Layer 6 of a small transformer language model trained on English Wikipedia (9 layers, counted from 0, width 64).
A neuron's activation on a vector x is SiLU(gate . x) times (in . x), where the dot is the dot product.
The model reads these tokens: "ation" " |" " Play" "er" " |" "\n" "|---|---|---|---" "|" "\n" "|" " 18" " |" " M" "F" " |" " N" "O" "R" " |" " Mart" "in" " O" "ven" "st" "ad" " |" "\n" "|" " 19" " |" " F" "W"

The vector x that enters this layer's MLP at each token. A number n stands for n times 0.024.
0 "ation": -33 7 -21 18 24 29 -31 27 -4 21 -12 5 -24 -5 6 22 13 3 -23 -4 3 19 2 -15 -11 8 15 32 3 7 -20 -10 -5 -10 -3 7 -73 19 18 7 10 23 -9 15 -16 -10 9 -14 -5 7 7 12 -16 -36 -9 32 -9 2 1 18 0 -4 -9 -7
1 " |": -52 1 -20 27 -1 -48 -6 19 15 -65 -4 -16 16 2 12 24 -13 -29 23 4 18 -16 4 27 -14 8 24 -17 6 0 5 0 -2 8 -5 1 -38 26 -14 2 15 -7 -2 18 -11 -18 2 -15 -9 11 1 -14 10 -4 -17 2 -2 23 9 -13 4 -19 37 8
2 " Play": -14 35 -21 14 1 -1 25 24 -8 11 28 -39 -12 42 -12 1 -11 -7 1 1 12 9 -34 13 20 20 17 8 0 -3 55 10 45 18 13 -26 -57 3 22 10 -34 -2 8 15 11 8 -33 -12 -2 9 -1 -37 17 -13 -10 -2 -5 20 29 -17 28 21 -6 -38
3 "er": -40 46 -17 10 4 16 4 25 -12 13 34 -26 0 27 -9 -10 -8 -8 1 -14 -6 -4 5 19 30 2 -7 -14 -2 -17 6 -22 10 10 7 -21 -58 -10 -10 8 -7 23 -12 31 -11 2 -29 -28 23 12 -14 -39 -5 -30 4 -3 -3 -5 44 -12 13 4 3 -2
4 " |": -52 3 -20 25 3 -30 -16 -3 19 -62 10 -25 2 16 1 7 -27 -3 23 -5 -2 -19 -5 12 20 4 26 6 5 -20 -2 0 21 1 4 -11 -43 13 -23 2 -2 41 13 17 16 -9 -22 -21 -4 6 -9 -42 5 -5 -20 13 -10 12 6 -3 27 0 15 -10
5 "\n": -20 -55 -5 -1 14 26 23 34 5 -19 3 -11 4 7 0 7 4 -14 15 -4 7 -43 9 16 -3 -12 31 -28 -22 5 -12 4 -18 -1 5 -8 -66 12 -26 -2 -5 17 13 15 24 19 -23 6 6 -12 -7 -32 13 -9 -11 -6 1 24 6 -5 17 22 10 -25
6 "|---|---|---|---": 11 -46 8 6 25 15 15 22 3 -5 56 -14 32 26 0 8 -34 -3 12 5 13 -60 8 13 3 -21 3 4 -2 -13 11 10 18 6 18 -32 -47 24 -32 20 36 1 3 -4 9 -1 -16 -37 17 4 -9 -14 34 -1 -1 -30 20 33 12 3 38 60 -13 -6
7 "|": 12 -11 29 -10 -11 -38 13 -1 22 -50 55 34 -13 23 -6 11 8 -17 27 14 35 -47 24 -8 -7 0 -13 16 19 -24 59 3 -26 -14 -14 -26 14 -30 8 -16 -1 0 6 9 1 26 -26 8 -26 19 -16 19 -8 1 35 31 25 48 1 6 17 -5 18 -22
8 "\n": -9 -32 -4 3 -6 36 17 18 3 -1 15 3 -6 2 6 19 0 7 20 8 20 -72 30 26 -23 -6 8 -16 -35 -10 -18 17 -11 -1 -3 -25 -67 -9 -9 -17 -5 6 14 15 17 6 -16 16 12 -7 -1 -28 2 -4 -10 -4 9 37 8 -18 24 24 -2 -22
9 "|": -3 21 31 6 -19 -45 14 3 22 -59 20 8 5 12 -2 12 9 -5 36 11 31 -56 10 8 -13 16 26 4 29 -40 46 0 -10 -11 -13 -36 -4 -1 0 -38 36 7 9 -4 -9 37 -19 -3 -12 4 -27 0 33 -14 14 19 22 29 -28 20 12 6 11 -3
10 " 18": -17 -4 29 7 -23 -21 -14 36 -14 2 7 -14 10 -8 -22 35 -16 -1 33 22 -25 -41 32 7 24 0 18 4 6 -44 -12 -11 -47 -12 -22 -8 -30 -19 -10 -29 53 2 42 5 7 30 -29 5 16 8 -12 -49 28 11 -6 -52 54 -1 0 -8 -29 2 -17 -8
11 " |": -19 17 33 10 -36 -37 2 2 33 -50 1 -11 7 -7 4 17 8 -34 23 12 3 -13 33 27 -13 0 28 -11 -1 -31 12 -4 -14 -13 -17 -14 -27 -18 4 -36 33 -4 1 10 -20 7 -5 -27 -14 32 12 -15 26 -4 11 6 38 7 -4 -7 0 2 -16 1
12 " M": -15 -3 -7 0 -11 64 27 1 -37 -13 8 3 -1 -4 -7 1 -4 -8 8 -3 -11 -31 -6 30 4 15 1 -17 3 -15 0 3 28 2 1 -22 -28 -10 -22 -29 2 -14 4 17 15 -17 -22 17 -7 -5 4 -6 38 -6 22 13 2 6 6 -18 17 -1 -10 -3
13 "F": -5 95 -32 37 -4 -5 10 32 -22 3 -4 -23 -11 18 9 -1 -1 -11 25 -10 1 -35 0 -9 6 -3 46 -26 -6 8 24 8 -1 -9 -15 -14 -14 -31 13 8 42 7 27 34 8 -2 -6 -4 -16 -12 4 -15 21 -21 47 2 12 0 2 13 21 9 -5 -53
14 " |": -45 45 3 14 -11 -56 6 3 18 -73 9 -2 0 10 -2 39 9 -27 38 17 4 -36 19 -3 -12 -12 34 -26 -6 -20 -3 3 -4 -7 -9 -8 -12 -11 9 -9 18 -19 -14 21 -1 15 7 -20 -19 1 -14 -2 6 -3 24 15 6 9 -5 -4 6 10 -17 3
15 " N": -14 7 5 1 9 50 24 -6 -41 -35 -3 -33 10 -6 -14 16 -3 4 20 11 9 -16 -10 22 -13 11 12 -20 -3 -9 1 -2 -15 -18 -21 -19 -31 -5 -33 -22 6 -3 8 -6 -1 -6 -11 17 -13 7 -5 -1 16 16 7 -1 13 8 8 -12 5 6 -12 -6
16 "O": 18 70 -14 27 -10 19 21 21 -22 -22 -4 -16 8 5 11 27 12 -2 20 10 28 7 1 -7 -2 -12 42 -25 -16 -6 -14 -4 -22 -8 -24 -6 -41 -28 16 -28 18 6 -8 42 -2 13 0 -20 -12 9 3 -3 5 0 73 -2 22 -6 2 12 16 14 -9 -24
17 "R": -15 90 -23 26 -23 -16 -3 32 -12 -22 -11 -14 7 -2 20 13 -6 -6 48 5 17 -7 7 -12 5 -7 30 -21 -17 6 -10 -8 -7 -9 -12 -18 -40 -24 -14 1 42 -3 -22 20 -27 -8 30 12 -8 18 7 -13 26 -15 39 -12 20 4 -5 14 26 20 -17 -22
18 " |": -35 32 7 9 9 -63 -2 15 20 -76 -1 -12 5 2 15 23 -8 -21 43 16 8 0 4 -3 -3 -19 30 -18 0 -22 -9 2 -7 -1 -11 -3 -27 8 5 -1 18 -7 -19 15 -19 2 22 -8 -10 5 -6 -18 10 3 1 -1 14 -1 -4 -3 13 -11 -2 3
19 " Mart": 17 28 30 13 8 35 19 -12 -27 -16 9 -55 14 -27 1 2 -2 -30 1 -2 18 -38 -21 27 -6 7 -5 2 20 -46 35 2 19 -19 -10 -8 -43 -5 10 -3 -10 -1 3 16 -16 21 -7 -8 -2 -15 -14 26 -7 -32 -24 -24 0 -4 26 -12 26 25 -8 -25
20 "in": -22 67 25 6 -20 8 -12 -13 2 -14 16 -21 8 12 1 -8 -15 -35 2 1 12 -1 13 31 3 5 -6 -20 18 -27 6 -3 -12 13 -6 -5 -68 1 -3 -8 40 -4 -12 22 -9 18 -16 -15 8 20 -16 -7 31 4 27 -21 10 -14 21 17 20 15 3 21
21 " O": -7 20 -2 2 21 65 -2 -3 -32 -31 10 -1 25 1 -28 6 13 -2 26 -4 10 28 -4 2 -9 -43 21 5 -4 -24 -15 3 -16 -15 -34 2 -17 -16 -10 -42 -34 6 -9 7 30 5 -16 19 -14 -5 -16 10 11 0 -2 -12 5 2 -16 -26 -7 3 9 -10
22 "ven": -27 63 12 8 -13 23 -16 17 -12 -12 7 -20 7 -35 -10 3 -23 5 1 2 23 14 3 -35 24 -3 17 4 -4 -39 8 33 1 -25 5 10 -52 1 3 -10 -18 4 -6 39 5 56 28 4 10 2 11 11 23 -13 -24 -14 11 17 -5 -16 30 15 9 -9
23 "st": -26 35 58 -6 4 1 1 11 -20 -12 -2 -22 -45 -23 -10 -40 -10 1 5 10 6 9 28 34 18 1 1 36 -18 27 20 -9 15 -2 -13 17 -38 -31 -9 -6 -23 35 15 -3 7 8 10 5 4 30 -18 -19 2 6 -28 9 42 9 -42 1 1 21 24 65
24 "ad": -21 68 23 26 41 1 -25 2 -3 -14 13 -21 11 1 7 -35 0 14 -9 10 3 7 -9 15 1 -18 0 37 -9 -39 7 20 -2 -12 16 60 -49 -14 33 3 -8 2 -23 1 -25 39 15 13 -13 1 9 1 14 2 -19 62 37 5 -26 10 -10 17 6 1
25 " |": -51 10 12 5 1 -52 -11 -1 28 -74 12 -9 -2 -4 7 4 -19 -4 23 7 17 -6 6 24 4 -10 10 -2 -7 -26 4 -1 11 11 2 6 -18 -16 2 -13 18 15 -11 4 1 6 10 6 -8 15 -19 -12 3 -11 -8 -2 23 10 -12 -43 16 2 6 0
26 "\n": -25 -29 -4 1 -1 17 19 22 4 -2 16 -10 5 3 1 9 -4 -1 35 3 24 -43 14 23 -25 -19 18 -24 -40 -5 -18 10 -8 -1 4 -16 -70 0 -4 -2 4 7 13 14 19 3 -1 4 16 -5 -9 -36 2 -2 -40 -2 21 36 2 -9 31 22 1 -14
27 "|": -5 -18 29 13 -7 -19 23 25 15 -58 -16 12 -19 25 12 -5 -4 -39 12 -4 25 -6 -23 17 -23 36 -22 -17 12 -42 31 38 19 20 21 0 14 -18 9 -30 7 -36 -8 13 -7 17 -35 13 10 65 -7 13 -30 -20 11 26 27 -4 -26 0 21 13 -11 -57
28 " 19": 8 -15 21 32 1 1 -19 39 -25 2 -7 -17 34 6 -2 28 -21 15 46 8 -13 -29 43 12 6 -16 -7 24 36 -37 -11 6 -26 -16 -33 -18 -25 -24 6 -26 44 5 12 0 11 17 -9 -5 8 28 27 -47 12 -28 -25 -20 11 26 30 -5 -32 12 11 -11
29 " |": -25 8 33 13 -26 -32 4 1 33 -63 7 -19 5 -1 0 12 6 -40 19 11 3 -4 34 26 -6 -4 21 -14 4 -29 6 5 -17 -17 0 -8 -25 -6 3 -40 34 3 -9 9 -13 6 -5 -31 -13 27 27 -16 24 -2 10 12 29 1 1 -2 6 -6 -9 -3
30 " F": -10 14 5 22 15 59 21 14 -41 -21 9 -20 2 -4 -6 16 -14 -8 14 -12 -9 4 -6 19 -8 23 21 -13 -12 -17 33 15 20 -6 3 -8 -9 -12 -11 -18 5 14 10 20 4 -1 -6 14 -23 -23 11 13 11 10 1 1 22 -5 16 2 18 -1 -4 -14
31 "W": -17 73 -25 5 -24 -19 14 39 -18 -7 1 -18 -2 0 15 -3 -6 -2 13 -13 9 -19 8 -3 11 -6 37 -21 -2 -7 18 19 -12 -24 -19 -46 -38 -23 8 -3 29 7 12 38 -12 11 12 12 -14 -10 0 -35 5 -42 38 -18 14 12 11 17 17 26 -1 -23

Each question shows the input weights of one neuron of the MLP. A number n stands for n times 0.0088.

n121 gate: 46 -60 19 9 -49 -17 -14 -21 -45 -15 12 -11 0 -14 -11 6 12 -2 4 4 4 -21 -35 38 -49 9 -29 -1 -31 -35 -3 -39 -46 45 -4 3 34 13 -24 -25 -37 7 -7 -54 -15 5 -29 10 17 11 -6 9 37 -13 -38 16 -15 20 8 7 -3 -25 -21 40
n121 in: -4 -5 -23 20 -4 -24 -6 -11 16 47 32 -29 21 -21 -15 33 -36 5 38 -27 16 -4 3 -71 35 3 11 40 13 27 9 10 -8 9 48 13 4 -1 -18 6 -24 -13 21 13 -17 2 0 26 -31 -75 6 24 20 43 30 -2 11 5 26 -58 -13 13 -19 -6
Which token does this neuron like most? 20 "in"

n6 gate: 44 -1 -29 -21 13 32 -73 -5 -17 9 -55 -16 15 25 -13 36 25 -20 -38 9 -21 -12 1 19 -1 -18 17 -38 17 -22 -19 -30 -4 7 -25 -35 6 15 3 42 20 18 -1 11 -24 -6 4 8 -2 0 -19 1 -31 -15 -44 -13 -16 4 -39 27 4 -13 -31 13
n6 in: 21 -21 2 -45 1 -1 7 12 18 -18 2 -12 26 11 -9 -13 -20 33 -29 29 0 20 -39 28 -13 9 31 14 3 16 -18 -8 10 -1 -3 -34 3 18 9 63 35 32 7 -3 -14 -32 -27 -8 -11 0 -50 18 23 -17 -2 12 -6 10 26 39 60 58 -3 -16
Its two highest activations, in order, are on tokens 0 "ation", 22 "ven"

n15 gate: -28 -12 22 23 -42 5 -8 5 -7 6 20 -18 17 -21 -39 -24 12 5 23 17 16 -2 -37 3 -32 -3 -12 35 19 -16 -19 60 -23 22 -1 -8 13 11 30 38 -25 14 23 16 -8 -21 -8 26 -1 -55 6 18 -12 27 -1 -20 -26 -28 -37 1 -11 -46 1 -38
n15 in: -2 22 11 0 -15 9 -2 2 13 -3 19 10 -5 3 13 -15 21 -5 -56 10 -10 1 -5 31 -31 22 -24 -36 -7 5 24 11 -37 11 -1 -12 2 29 26 -44 -4 9 18 7 -11 16 -38 7 -16 12 57 -9 28 35 -54 -39 2 0 -22 23 29 -36 5 58
Which token does this neuron like most? 17 "R"

n69 gate: -8 -13 35 -11 -17 -27 -3 -25 32 0 -35 -14 -11 -15 32 3 3 20 24 6 -25 78 17 10 34 -40 23 -14 11 7 10 10 44 10 2 33 18 5 21 -15 20 -11 -18 20 -8 -15 -18 62 8 -41 59 12 -12 4 -42 -8 -58 -23 26 -52 19 0 6 17
n69 in: 2 6 56 15 8 -37 9 12 -4 -3 -44 35 -6 -35 16 -20 2 10 4 22 -17 8 -16 -26 15 -58 29 -3 -8 -33 0 3 -41 29 -12 33 28 -33 -32 -6 32 13 1 -14 46 -14 19 21 -6 17 0 27 8 -11 17 35 -12 45 -3 -40 3 8 -7 -39
Its two highest activations, in order, are on tokens 25 " |", 3 "er"

n1 gate: -11 6 10 -9 -55 -4 1 2 42 6 -5 -22 16 11 6 -6 2 24 19 6 17 -34 8 -10 17 30 -38 2 11 36 12 8 -5 -11 -58 -21 17 19 12 3 -3 27 8 -6 0 19 -9 12 2 -12 -56 22 -35 -61 1 -35 35 15 12 -37 -23 5 26 -7
n1 in: -12 18 -53 -28 -34 -11 -36 33 -9 47 -3 12 25 -23 5 -20 -20 -4 -11 -22 22 58 15 0 0 5 11 -7 33 21 30 -13 -14 22 -15 -15 -28 15 3 -13 26 12 -25 -11 32 -33 11 20 26 21 25 4 -38 -17 10 9 -22 46 -24 16 12 10 -29 -11
Which token does this neuron like most? 31 "W"

n30 gate: -16 -43 -3 48 -21 4 -8 -20 11 28 -36 24 33 -23 -18 5 9 10 28 -2 -3 21 26 5 -51 -14 15 13 17 23 9 -13 -19 5 -9 19 13 -26 -30 26 -22 9 -8 -8 25 17 -18 20 -39 -42 46 -36 -22 30 18 -36 21 8 -4 44 15 48 13 21
n30 in: -15 -27 33 47 -37 -4 10 -6 44 -19 -11 -45 26 9 5 -3 -4 -24 12 -4 -18 7 15 -3 -41 -47 10 31 19 -9 24 -44 -8 11 7 -27 21 -9 -23 -3 -14 -40 3 17 32 -23 -41 -20 -22 -28 -20 2 32 -16 -10 -2 -9 -23 -9 6 5 -7 33 -9
Which token does this neuron like most? 28 " 19"

n34 gate: -4 7 -50 -10 -50 4 0 13 15 15 13 4 23 -10 60 23 -16 11 -34 65 7 49 -20 -11 30 2 -15 -5 7 -22 -30 -13 9 11 -18 -2 -5 12 -2 20 6 -12 23 -1 -11 41 5 9 -19 42 50 53 -29 -27 41 19 4 2 25 11 -43 -36 -2 13
n34 in: -15 1 6 40 -42 47 -1 10 -12 9 -10 -1 -15 13 51 -13 17 -7 10 3 43 24 1 -25 39 -6 -2 -17 13 34 15 -14 -20 24 -42 33 -11 -34 -2 8 18 37 3 -9 3 -22 -5 31 10 -17 16 17 22 26 -4 56 19 12 -10 -4 -1 31 -17 12
Which token does this neuron like most? 16 "O"

n33 gate: 48 -8 -15 4 14 -19 -10 -72 -45 6 -7 -39 18 -2 24 -30 -3 43 23 33 7 -48 -63 -37 -2 -51 -3 -10 13 4 8 -29 -49 3 -28 -8 -11 -11 6 14 -15 7 -12 47 -25 2 -16 -37 -27 -17 10 3 -5 -4 13 5 21 -34 -56 9 -16 -3 -25 -22
n33 in: 18 14 -23 -28 -1 -20 41 -29 -39 -26 -18 -25 -27 47 -15 18 -7 -29 -8 3 -21 43 -41 2 -46 18 -5 9 23 5 -7 -38 -8 -21 -14 -5 -3 5 -37 6 -17 16 13 10 46 -24 -3 -24 -31 11 -14 -2 21 10 42 -11 6 31 -10 6 4 -4 15 -20
Which token does this neuron like most? 16 "O"

n95 gate: 0 -32 -27 51 -32 14 -14 38 12 -33 -3 42 1 21 22 10 -33 -42 34 -31 -21 17 -44 -54 47 5 7 -17 -3 26 -23 9 -48 -14 -21 -11 10 -39 15 -12 6 7 4 26 -27 25 -4 0 -35 9 4 23 17 36 8 41 -44 9 -2 18 -18 -58 -30 11
n95 in: -4 -6 -29 -17 7 -16 7 -9 -7 27 20 -5 13 10 -37 -14 -20 -25 31 -42 16 -42 18 -12 -53 -8 -9 4 11 18 24 1 17 2 -13 -30 -34 -23 -39 14 -14 1 -12 -1 31 -46 38 6 -62 -22 -27 12 8 -41 -28 -9 25 10 -11 -39 4 -40 51 8
Which token does this neuron like most? 7 "|"

n4 gate: -1 -8 10 7 4 16 2 10 4 39 -16 -19 0 -19 13 39 48 -17 -14 13 -30 -74 -23 10 1 17 24 -13 -45 4 -37 40 6 19 -20 13 -24 8 -40 17 -28 16 6 30 14 7 22 -18 -33 -59 -5 32 -21 21 -4 28 -10 16 11 43 -13 -2 -2 -36
n4 in: 2 8 19 -23 22 27 12 -13 18 -22 47 26 10 28 26 17 -2 11 -11 4 -20 12 65 -16 14 -22 8 -26 -23 -25 -16 -12 2 35 -20 -45 -12 -14 -11 45 32 10 -26 -37 -32 14 28 -12 -20 21 0 -31 19 18 -32 5 -3 2 -20 3 31 27 -9 4
Its two highest activations, in order, are on tokens 8 "\n", 26 "\n"

n66 gate: -18 10 7 -13 -8 0 6 22 10 -27 -7 13 2 -37 -18 -9 4 -13 30 -15 44 -14 -21 16 -53 9 28 -28 38 9 20 -24 4 -37 18 18 5 -26 -28 7 -22 -6 -12 56 -6 16 -37 -30 -20 24 -29 -28 14 1 -11 -5 11 -36 -45 -2 -43 -8 -28 -25
n66 in: -15 -3 23 -38 -3 68 28 9 9 18 0 -2 21 24 -13 21 -10 32 -14 -20 4 38 -8 -41 -13 18 -2 27 -17 -10 -9 4 -13 20 -3 -10 -26 -3 -14 -4 -43 1 51 -12 11 -15 12 -5 -10 21 -12 -20 52 -9 10 -29 -6 -14 23 24 -2 19 44 3
Which token does this neuron like most? 21 " O"

n71 gate: -8 5 5 20 1 27 -41 49 -19 20 -9 62 -6 -13 10 -56 33 11 -3 3 30 -23 -26 4 39 -23 4 -9 14 -14 20 16 -11 -4 14 -24 29 -14 12 15 23 49 22 37 -16 10 12 -30 16 24 -5 17 11 -17 24 -2 -19 20 4 -5 8 33 -17 46
n71 in: -14 13 26 11 -4 -11 3 -9 -11 45 5 -32 -7 4 7 -9 -28 -3 -16 -6 0 32 -35 -47 15 11 -37 35 20 -30 -26 -13 -21 18 -33 19 -17 -21 -24 24 -18 21 -30 11 23 34 7 17 32 -13 -57 3 14 3 0 18 -6 -31 0 -9 7 -28 -32 4
Its two highest activations, in order, are on tokens 22 "ven", 3 "er"

n62 gate: 25 -16 4 -6 -12 3 0 35 47 9 11 -6 1 18 -39 -52 0 3 -44 5 -21 -3 27 27 34 12 23 -10 -32 10 30 -65 21 11 -11 -14 0 9 40 0 -8 49 2 33 -3 15 1 -12 -8 9 7 -38 14 4 3 28 -10 -26 -70 55 -40 3 -20 -22
n62 in: 23 -55 5 -29 -4 19 20 18 9 -18 32 18 -15 -13 -46 -11 0 27 3 48 55 -42 -3 4 -5 -17 22 26 -7 2 16 8 4 30 -30 -5 18 -24 6 3 20 -6 24 -3 -35 6 -58 -20 6 -5 -34 -14 43 -5 5 31 -12 31 15 32 -24 -12 -4 -12
On which token does it fire most, and how strongly? 9 "|", at about 0.74

n98 gate: 12 3 5 10 5 12 -32 -34 -19 -4 19 -5 26 -25 -8 -55 30 8 -26 23 -17 28 -1 23 26 -1 -30 1 1 12 -34 -5 -11 26 -22 -56 12 -23 -10 11 -1 -18 7 11 -1 45 -29 -18 19 -18 0 57 41 70 -44 20 15 38 8 -2 17 13 47 -20
n98 in: -51 4 -6 -15 14 -9 -4 61 16 -7 13 22 -3 -13 0 -1 -10 28 -21 -20 2 -14 32 -49 31 -14 18 38 -8 -6 0 7 -10 2 15 -29 17 -3 -30 -7 -9 50 -62 32 32 -23 -28 33 10 3 30 -20 -10 -24 22 -5 12 -1 -11 7 34 23 5 22
Its two highest activations, in order, are on tokens 22 "ven", 23 "st"

n105 gate: 5 0 -5 0 -9 9 20 2 51 2 -23 -33 -5 3 7 -14 -17 -10 -15 -31 -8 2 36 -24 -1 59 7 24 0 -4 14 15 26 25 -59 19 0 -4 17 -27 8 25 15 14 44 -33 24 50 5 18 5 45 -39 56 -44 5 -21 -21 -18 -19 18 23 -14 -14
n105 in: 14 -15 28 15 47 19 -2 8 31 18 7 11 -8 27 -10 10 37 25 3 -45 22 -4 -14 -29 2 5 20 -12 -16 -14 50 -11 -21 15 -2 -21 3 8 -9 45 13 17 10 -18 51 2 -9 -9 56 -5 -40 -22 -26 -35 -12 51 -23 -8 19 8 -22 -10 -5 -26
Which token does this neuron like most? 17 "R"

n90 gate: -1 11 -27 -43 -38 0 46 21 4 35 -46 22 39 -4 10 18 -11 19 11 -14 59 -22 1 -11 -11 -30 6 -14 -37 5 -22 45 33 39 -7 -1 -11 24 -4 -7 -48 -3 17 -12 11 4 -16 -34 -14 -15 -50 47 15 -4 -25 56 22 -3 -6 20 11 -15 -14 30
n90 in: -34 -3 -35 -6 -18 -7 4 8 -4 14 1 0 23 42 -23 -18 37 17 40 -38 -27 29 35 0 -2 0 22 10 -57 55 -26 13 3 31 -11 15 -15 9 -3 8 11 -7 29 -9 -44 17 30 55 -23 -21 -18 -23 5 36 -45 -37 2 15 40 -1 -7 -2 -24 28
Which token does this neuron like most? 26 "\n"

n115 gate: 57 -26 26 16 -12 4 -17 -10 32 -15 -21 12 23 15 7 24 27 11 25 -31 3 -15 -19 -20 -20 -17 0 -18 -11 23 -44 10 16 1 -76 -56 12 31 -11 12 -32 -43 49 -9 53 10 -6 43 16 -32 -3 2 16 11 -21 -27 0 25 1 -31 -10 15 32 -51
n115 in: 27 -27 27 -1 -31 2 -12 -24 10 -2 4 -23 -2 12 32 68 22 -29 18 -23 62 0 8 19 9 1 -12 9 -28 -13 -5 -25 2 17 3 16 31 22 -19 7 -24 -1 12 5 -16 15 26 -11 9 25 -78 6 49 -4 0 11 7 -14 29 -35 16 -14 -18 -17
Its two highest activations, in order, are on tokens 8 "\n", 26 "\n"

n39 gate: 10 -29 7 8 4 -13 -30 7 -30 20 -23 -8 24 -41 16 9 12 10 -13 8 -4 15 -36 33 -30 -30 4 41 1 29 -21 9 -34 3 2 -37 33 -22 -15 18 56 16 10 -23 -24 -7 -58 22 9 -47 5 -6 -30 -1 -23 -37 -6 -18 8 20 15 -11 4 -7
n39 in: -13 -3 7 7 0 15 -6 -30 26 -23 -11 8 11 28 16 -4 24 11 -1 -12 60 37 30 29 -20 -22 1 11 -6 -42 -26 -2 -43 42 -5 -8 50 52 15 -41 21 7 -22 22 26 -20 -43 35 -2 -25 -47 -48 10 -19 -21 -16 -17 38 4 48 -20 2 2 -9
On which token does it fire most, and how strongly? 28 " 19", at about 0.55

n13 gate: 10 -27 -13 14 -4 -10 -5 1 9 27 39 11 36 1 -33 -3 12 -6 -23 11 5 -13 -6 -52 3 -26 29 53 -3 15 5 24 -36 52 -13 -19 -13 15 15 -45 -11 27 17 -24 -32 33 32 -16 31 -14 -41 -18 -7 12 -31 32 10 4 23 15 -20 10 14 23
n13 in: 36 33 -25 -16 17 -51 -28 29 14 19 4 2 30 -15 11 -33 22 12 -4 23 -4 -22 -22 -15 16 -44 4 -13 21 29 -10 18 -18 -31 -16 7 -4 4 -9 13 -28 32 -1 34 0 -7 23 38 22 56 25 9 8 6 -5 9 -26 26 -2 -14 34 20 -18 -22
On which token does it fire most, and how strongly? 30 " F", at about 0.44

n94 gate: 40 3 28 26 2 9 44 -7 4 -27 -2 6 13 -50 15 -33 -22 -4 -32 -19 -2 -1 7 23 1 16 -26 -9 -29 13 16 -2 48 -23 52 16 32 -13 -10 16 -20 -8 1 10 14 -34 -13 3 -6 -54 10 3 22 3 -20 29 -24 -32 -12 30 -51 25 -15 -18
n94 in: 20 2 18 64 20 -11 21 -14 -24 -31 16 15 -46 -4 2 8 -30 -47 -6 -16 14 -34 8 31 -18 -14 17 -3 -26 -30 4 -3 41 -33 26 -6 22 1 13 -14 -25 -6 -28 -26 -24 -49 -20 39 -2 24 34 37 19 17 22 25 -15 -41 26 -14 -40 18 5 6
Which token does this neuron like most? 30 " F"

n88 gate: 14 -2 29 18 -14 53 -9 3 -16 -6 18 30 9 7 19 -35 -26 9 30 56 10 11 -7 -40 37 36 -68 -8 -67 -12 25 35 -9 -21 22 -17 13 8 -13 6 -16 5 9 -53 41 20 51 -14 9 -35 45 -22 -12 10 -4 -34 -10 30 -8 26 -68 3 28 19
n88 in: -18 6 -15 34 -19 22 -37 -12 -5 45 -51 -37 24 15 16 -27 25 -3 18 -10 -30 -6 -4 -8 -22 -5 11 -12 -48 -56 -28 7 -22 -7 24 -19 11 -15 26 -20 -19 -13 6 -17 -7 -29 -14 22 61 14 27 -25 -18 -9 -7 -53 -12 -7 7 -14 -11 22 32 -20
Its two highest activations, in order, are on tokens 28 " 19", 9 "|"

n77 gate: 13 -7 0 -27 6 -27 30 -1 12 33 2 1 24 21 6 -27 23 50 6 -53 14 32 -3 -22 -16 -7 34 30 -49 8 24 4 7 -24 4 -14 21 33 -37 51 -15 35 2 16 55 -9 -4 36 -16 -25 55 1 -6 6 40 20 56 35 -13 0 -15 -15 -1 -33
n77 in: -18 -3 24 22 0 -23 -16 -21 32 31 14 -22 19 56 -11 22 11 -56 13 -32 38 30 7 -15 -17 0 -3 2 -9 -3 20 -15 27 3 -15 18 13 27 -9 46 -3 -1 -43 0 45 -29 -3 41 29 1 28 -8 27 -14 9 -14 13 -8 41 -26 -25 25 0 -12
Which token does this neuron like most? 2 " Play"

n70 gate: 9 1 -31 21 36 -7 -10 31 0 20 -13 24 -30 11 -32 -14 -11 31 6 -27 10 -23 -50 -12 36 4 -12 -2 12 3 -4 -38 9 -3 -25 -9 -2 -27 21 -9 -25 -6 -9 -18 -24 -39 25 -23 47 24 0 -26 -5 13 -6 -20 11 -60 -9 41 -41 -8 -15 41
n70 in: 12 -14 5 -16 0 39 17 21 7 -8 -22 -28 15 -30 17 -39 -2 24 -16 -21 -5 -41 -61 8 -19 -4 17 -32 -21 -9 17 9 -39 0 -34 -4 1 -16 26 31 8 2 6 -9 7 -22 11 -11 -26 5 11 25 -5 8 -54 58 -6 -6 -22 -48 -1 -26 -27 9
On which token does it fire most, and how strongly? 20 "in", at about 0.34

n49 gate: -1 16 14 -36 -6 59 25 1 -24 -10 16 16 15 29 -11 4 10 2 -26 33 4 33 12 7 5 7 -13 8 58 4 10 -22 34 21 20 -10 46 18 -13 2 8 -25 -28 -67 9 -7 -22 -19 2 -15 3 -35 -6 34 -12 -9 -4 23 -17 59 -45 13 47 -24
n49 in: 0 -18 31 19 -11 -19 21 2 43 6 -18 5 21 -39 -27 -33 -36 -24 40 -16 -2 -28 -55 -14 -31 -39 -15 1 12 0 -8 30 -32 -34 -17 -12 -26 -5 -3 -4 -7 0 13 34 -62 -11 23 21 -10 11 7 14 31 10 7 60 -12 -19 -24 -14 -16 16 -9 31
Its two highest activations, in order, are on tokens 3 "er", 13 "F"

n126 gate: 1 -73 9 -18 -25 8 46 28 24 48 11 29 12 -7 -17 23 -26 -24 45 14 -15 35 7 -26 -13 -14 -19 -9 -62 6 44 -14 -29 -32 -2 -26 13 6 1 60 -23 -30 -4 -40 -38 2 16 -52 30 -13 57 -49 -40 31 31 34 0 28 27 -17 -39 -16 21 22
n126 in: 2 -36 -44 -24 -6 -21 -32 43 -14 32 31 16 -17 29 5 -8 0 31 -14 0 4 35 11 -12 32 9 20 5 -44 2 5 -18 5 10 3 -31 46 -3 10 -3 76 -14 18 -20 5 -27 4 -17 15 22 16 -2 0 -10 -14 -14 17 36 -33 18 38 22 12 -7
On which token does it fire most, and how strongly? 19 " Mart", at about 0.55

n46 gate: -20 2 -30 8 15 13 18 -36 22 -19 -11 -18 -18 -24 8 -23 44 0 10 -1 -24 34 -13 9 -24 43 29 1 -15 -5 -50 20 3 14 27 -53 -11 -32 9 26 -5 -26 4 43 -8 -18 -25 -40 22 -38 -17 -56 -28 -32 -6 4 -28 -9 -4 17 -36 27 -22 46
n46 in: -22 2 4 -11 -17 -5 25 -22 39 -12 -7 17 -25 15 -3 4 1 -2 -4 32 28 -8 -28 30 10 25 -2 20 -15 28 19 -19 -39 35 -1 22 -8 -9 -34 -2 38 33 -22 29 3 0 -7 8 -18 19 21 -16 10 -7 37 81 4 -60 25 -8 22 -18 1 4
Its two highest activations, in order, are on tokens 3 "er", 4 " |"